Layer 11 of a small transformer language model trained on English Wikipedia (18 layers, counted from 0, width 128). Numbers have three digits each and are written without spaces.
A neuron adds its activation times its output weights to the MLP's output. To switch it off is to set its activation to zero at one token and run the rest of the model.
A neuron's activation on a vector x is GELU(weights . x + bias), where the dot is the dot product.

Input weights of the MLP neurons that the questions are about. A number n stands for (n - 500) times 0.001.
n115 (bias -0.178): 553533519631535602671453643530517633330468483401591669197735495290604186340628444442200287534675505514579456389392367436722795599620654408538424055401459695648582500191428465841379537613686374375393486543673397648334701536491331574488345670284802656601676351603598471518619327662053624467253176679469602202271329626407491801428485552572467409552528616740637371224476341461637465599223
n192 (bias -0.083): 592536643444639562536548704495621348487513421249521450464597316296429459368383475209459248721282491442654387756851500641446437375825512633706378225556344504653378322321495356655583474642332522266313461726615300527524433728539359184591531495362668607633277398402519577276713678251600672315175417705623616289492279320505669340444367405526504286680527482504795607621370683374433481527293
n265 (bias -0.124): 526413260631426345545735698505345562721396540378444796311443415166719510355679593369536183474484647617253576319535564388571613384770361729990551517596696735630567500486490290407620555651639580710380192490782468531500132692374379628290258064451691505694791792369632433725505712353448623510341630262405253490637590631353809815272469731349500500444565719206585419407388386214464615291553
n403 (bias -0.112): 443487377553387361443518458322538540484287519577457461586616546358509702393723127430388517544513562376523472484682620540325526521587602701598410055108648617864595467387395426500321726447858496668429377436562385500505153472239440343335750558575561240512573618559433470408565750633457612521504272371295465654626679421496685409647360519724479591547441471377400575698697783571543308543397
n427 (bias -0.143): 533463679715760432597614684172467487630487500702525345528608513421461509406541184528477518783377677560468474706573653582408463651551496303948315163308540482609697518670599479496434572535523364725568531352413453431290532475259465592593427624415519258496434777139457421979653573413309569371757326232239339366759380264372398420425364480579568360633291581363500557455592795591404249620481
n454 (bias -0.157): 452202635763593725582339656694413468624194687627508375177496442273318364466623383422393526343570431513436547516555540642682466630716597877583244259465569733556479693311439578667600284569744492379452606521664408641302437399500404576511458772280594701555577433504562445508240542359414445661457452545759212492493398609482288492791526660532316629435353575639599440198555651553411500462535

Output weights of the MLP neurons that the questions are about. A number n stands for (n - 500) times 0.0018.
n115: 534584451406557299522629452476567486456615477474472329527672608507415580482533433556454529503526479522369516543579236584490341524481529443368594541577526471515540575505546337474593429477372518407400589526408495331579487547517563493377478448482488394467548619652429366662518482619530486542561551587522463435426603540645463573374444431581565428534493512615554546365558507564545511467535
n192: 446449452465423376580643547566512492557509387558591474456396556562484443401393666425520604532551556436542565650500533361496512428500378603441579594478538426575513538489512575538362371411440473609545541454507405543335467440616468588384588536470387519464525574581546484413531451379605443570496440524474437488570507448478475673453459453681452518538498370574521494526586479534502421513521
n265: 542542545457411437486622523474511475577387414468528611439485586485489448981578550429489397495487506567461541538418450407553593414611451597554436493483531570594459571392458360445421462582576562537577413635538654472462466644469437384500538576562530520524446416482548570507589504476452460432508589413518515498386552547449567518470569526022509533460549545507528471339420470441400540511506
n403: 464594477389487492449475460562512464498653504457543580521665485544530391449556576524588451478563506565471387654487543488490473546479563488459414561472426413413430457460568481584475611482514448421440550467489578446721610428522521461420354430433387581502620471467543504632423534380580520416485666398496562353431461559478506440522433576406478496559558626524555489418498496490564496427563
n427: 468509509491605423544489502439476431496636502436527541731561450517594380563435418586437505597457546498574460632640624454480520473600387491464530527491475399276453516474602573566429653482619570530437575493373450475623561461508521502491441504462476393511467450520527357611557437455611537523456470451425480368451302445446442498567452428510515491444496531660378344635436588484476583536635
n454: 483531600572414517530575424562626502489644488351519478457438443563500428399482489488470407502502552439517438620595371549327404575453535451529575534418387413487502506416464492531572575524384468485473481558493407515618491450448496543571422521524612479588384483589547438631508472452553448498635504446508602482521517415419435471520683436548488502630526494335588551436523516610459459502637

Each question names a token from some text and the token that comes next. It shows the vector x that enters the MLP there. A number n stands for (n - 500) times 0.012.

Then comes g, the gradient of the next token's log-probability with respect to the MLP's output, scaled to length 1. A neuron's effect is roughly proportional to its activation times (output weights . g). A number n stands for (n - 500) times 0.0007.

"017", then " president"
x: 507479541461565558474549312763488482474456596564498494375406547521387302707558522429537493486536469458401514481522443521425438590479531506403437523459574495477492526561388564381485493442532437517456501516511508524499530508514450521526525624520477486509497476545533420467460591486510392486473445568568609438514517384464538407530500443327536595510526467479408492637615495490578584563566
g: 676494529837523514529587501478345730590503382536519542336426321585514576505368661274779203575401649619463416467678479352487566490644488499332495484429488457767532473455128346501703609640429663507535384434664452687296300646492518423610408466366372578552559468484563405536708463505638391505393546615481427379496352594276571590414532372408538595757383572388605183429364647748653370528315
Which neuron, switched off, lowers the next token's probability most? n454

"ates", then " from"
x: 483501516503492506518586449482474554467558571470491414514489560406375379690611492521500443530496479440385585470455488537472401423507436448434442624465496581392574474450633543465496483401587401391526635519499554522622389331411538516469526490541528515514454535453433455510480514658589548590455534485542515614517503493546450466571476562425548419436492492380412540717574500546420527542556
g: 425552603508490651492616536526612657385701402298277759611614188539346461491444304436567395571629603534500554677439658264469621100482467551530521631606514368431391462305697363520400343508599581389465394399402558643448756443527603307415303441419532412583698451215566488401301688271731500803609701421549540571538544699578526521438398492518401503609555460390589371505487590658504469657285
Which neuron, switched off, lowers the next token's probability most? n403

" Municip", then "ality"
x: 484582468456489510452437379543450502388435504556537519567520631533444556671453404551489583477547575403551606476503410396349450528423445250567514419470520547518556467498490369484504470505577431558431431434609533516634552400561589605588525458575425349436512472500475444537531543605601555427433363507466525500549488526547473427470616512403505530605661460490421406629575520512546531440513
g: 529638458287353352113632371608507398446508621586328742618608215684528602444592403474601674386362585395374418373600336571526587633684644570454672503709769460630545612422465488505393564672737499652633529719593566327534599361455538443442257438488599527447510455715352356554376546331561489529432448541451415522452542435594522662292313411609569340447390730341543451604176651498476343289529
Which neuron, switched off, lowers the next token's probability most? n403

" March ", then "1"
x: 492709379495492520456479274493405520463514590515544463422648561587464405575527480462475454497678572386589448455533485526579366494349570623469630375455496561433564498518429508444599468600564460545473437579460528482510501515483381596553483509493528460673407429453393487476447459517361425440431302393556530490537573571570455573503539318373496580453582431558433467648655547576457585598541
g: 658559399524439354427426491568524579434572699727349669628281353375672513517519522453527576638742474452574414461627285436506557629467564667330630606579563637510750500317720264500463285614396372568571521438434268556363517456558643744621437610451374523620452571687335492471554324567603369598573309246436571558455549421525402512238497625538529196359408479648369676340394642217534578260751
Which neuron, switched off, lowers the next token's probability most? n115

"aw", then "ati"
x: 327438571648518562529438447567494529423465532445603404708433540392488422564471518522486584546469424402574514493460401483392340486396433425394518448602489571568484621572472507549461335423501612551518468482463491426390593340585362435490541563415543472563537511456661468438504490731530360570456479571408282404474490517489514535539679564441552604509552525569523326583651485532613637641462
g: 445447590422655558438617571470411520571285452501684613723503545544294492527449405470494573381445273895266270390466627173524483432361508228404482513333603530530337670468740519412674560466368434328695386300592662612505736388463414590698655447457497458621569582235442311410631518489691392658343562753557597531329671607461566471506509314608518558594426267519654352513470600641483467477610
Which neuron, switched off, raises the next token's probability most? n454

"al", then "ed on"
x: 429492439572476405507539420391435442516537654476420467513507467627491557606470442628510455475264568434326561505518549488518508654499453570389370454465597447430627657557564510411664487438312580431523598574391551519500465503439473526541476632478661475516509559497516407506322589419553495648556544549555385529518509349456463416509454457371454473596587419477386507598513556545635486558553
g: 475395727646496347669534593462869642464481317701660486527631334459328649533505333464273380570455701390398455534480487653385443473496474627517255474502430527413314399471427475482681414569562493579340435461323515510142441530461329672276515635544494408804532403278593654434802542448519493408569549308368275518633569554478447384492356618633594471751466567319821547400488546613523508685629
Which neuron, switched off, raises the next token's probability most? n427

" called", then " for its"
x: 477539508575486488489604476470552487509621475546478494423394544635504478718491505590428548498526469547479494567464405608498421427447461533614551517526523452527535562460581429550525444411466414444519539555339509496545489502434546410571514646434434463507464486455486448551499557530504456406481559445397530480520505446549444435535461444295541515548421515504467450478550466571478686535489
g: 756662838570383392655515421592396561523475471271672623374515464571399442477488374366382551360573447164559339623299754557514502334723517657338451609344803542563639415565656531613375464261584424497645389423215568461447434462357484566546534572366498317470605409511520470519067640469385646598607545482442627612524740555473460507533539586472508250479628600652415691391552433410661396374486
Which neuron, switched off, raises the next token's probability most? n427

"in", then "je"
x: 430401517563363474488486496611423396519539485398522566620367503519406514616495435594519468345443445507495567423629540392632437479553417580442465576553490614586480450527692446443550428464476642427515436558459531528587496349486463423586647412435628651432422416570498523393386471604666362613616506545581449567389548429402508504418532496506591565522455488498458499502603486459489497686543
g: 525741545393467398252504703544369502582357333659685470485577476332455359598417538712589404450402582611522447523376411383604570553539392484606575464451539299769346300580810586385454720420778628478474545265714498159438344658546629436531657367492513258580235458598667378668623502387476517535338347397663595576748384408666584476392259537525341327476495460490478522569377474522595577652601
Which neuron, switched off, raises the next token's probability most? n454

" consist", then "ent"
x: 514512406608503446505529241378547465546564526522410516459520635377428537686555433528578516484547555355370562483529575542442467408493459236553580552522588497493560540450557545527486526527473466456509557545446501414600582489487495537533547537484441470610481582520407627496377434527476559502452498406465541348481516431532522437486456612417535567535511320487520435607550507488572484439527
g: 482457471545519578485541735415481576445646360611662686490478419542597423526498440496798434521455523332504378523422412533535759627639485215454296390418398585339594359503518251531459624463465431320610681648553481499483450610635281545387460436388672522435708514566503529480291506447246716744366605389522721541482603551326754686428490279659565503370537606377469346332562110531812457616282
Which neuron, switched off, raises the next token's probability most? n427

"ade", then " their"
x: 412446554506465476476600356432532531377404546563416534598434454474518385663361535477449460376521455576354675463505448491462379584458446500579422505456501476443556575604428626426501444461500522458545627455600570540600527475463480617465497431556441521532472519490531346409547546527595499436565423486484483610514546454501487444476456538390505570475516585452343586608674470533500586573573
g: 250477555724694420609568538544449507601499459586277689596410463550596529466480555549453470642546772624517538528617487475344615493610499494822633357333335537433456711359517527598401547582388571419381546657542496638535346626410539285488410836507506260500278495244575511669638544383469316233439500372461439440459234610473569454421520567480566508719166632431705197463433738424344578570335
Which neuron, switched off, raises the next token's probability most? n427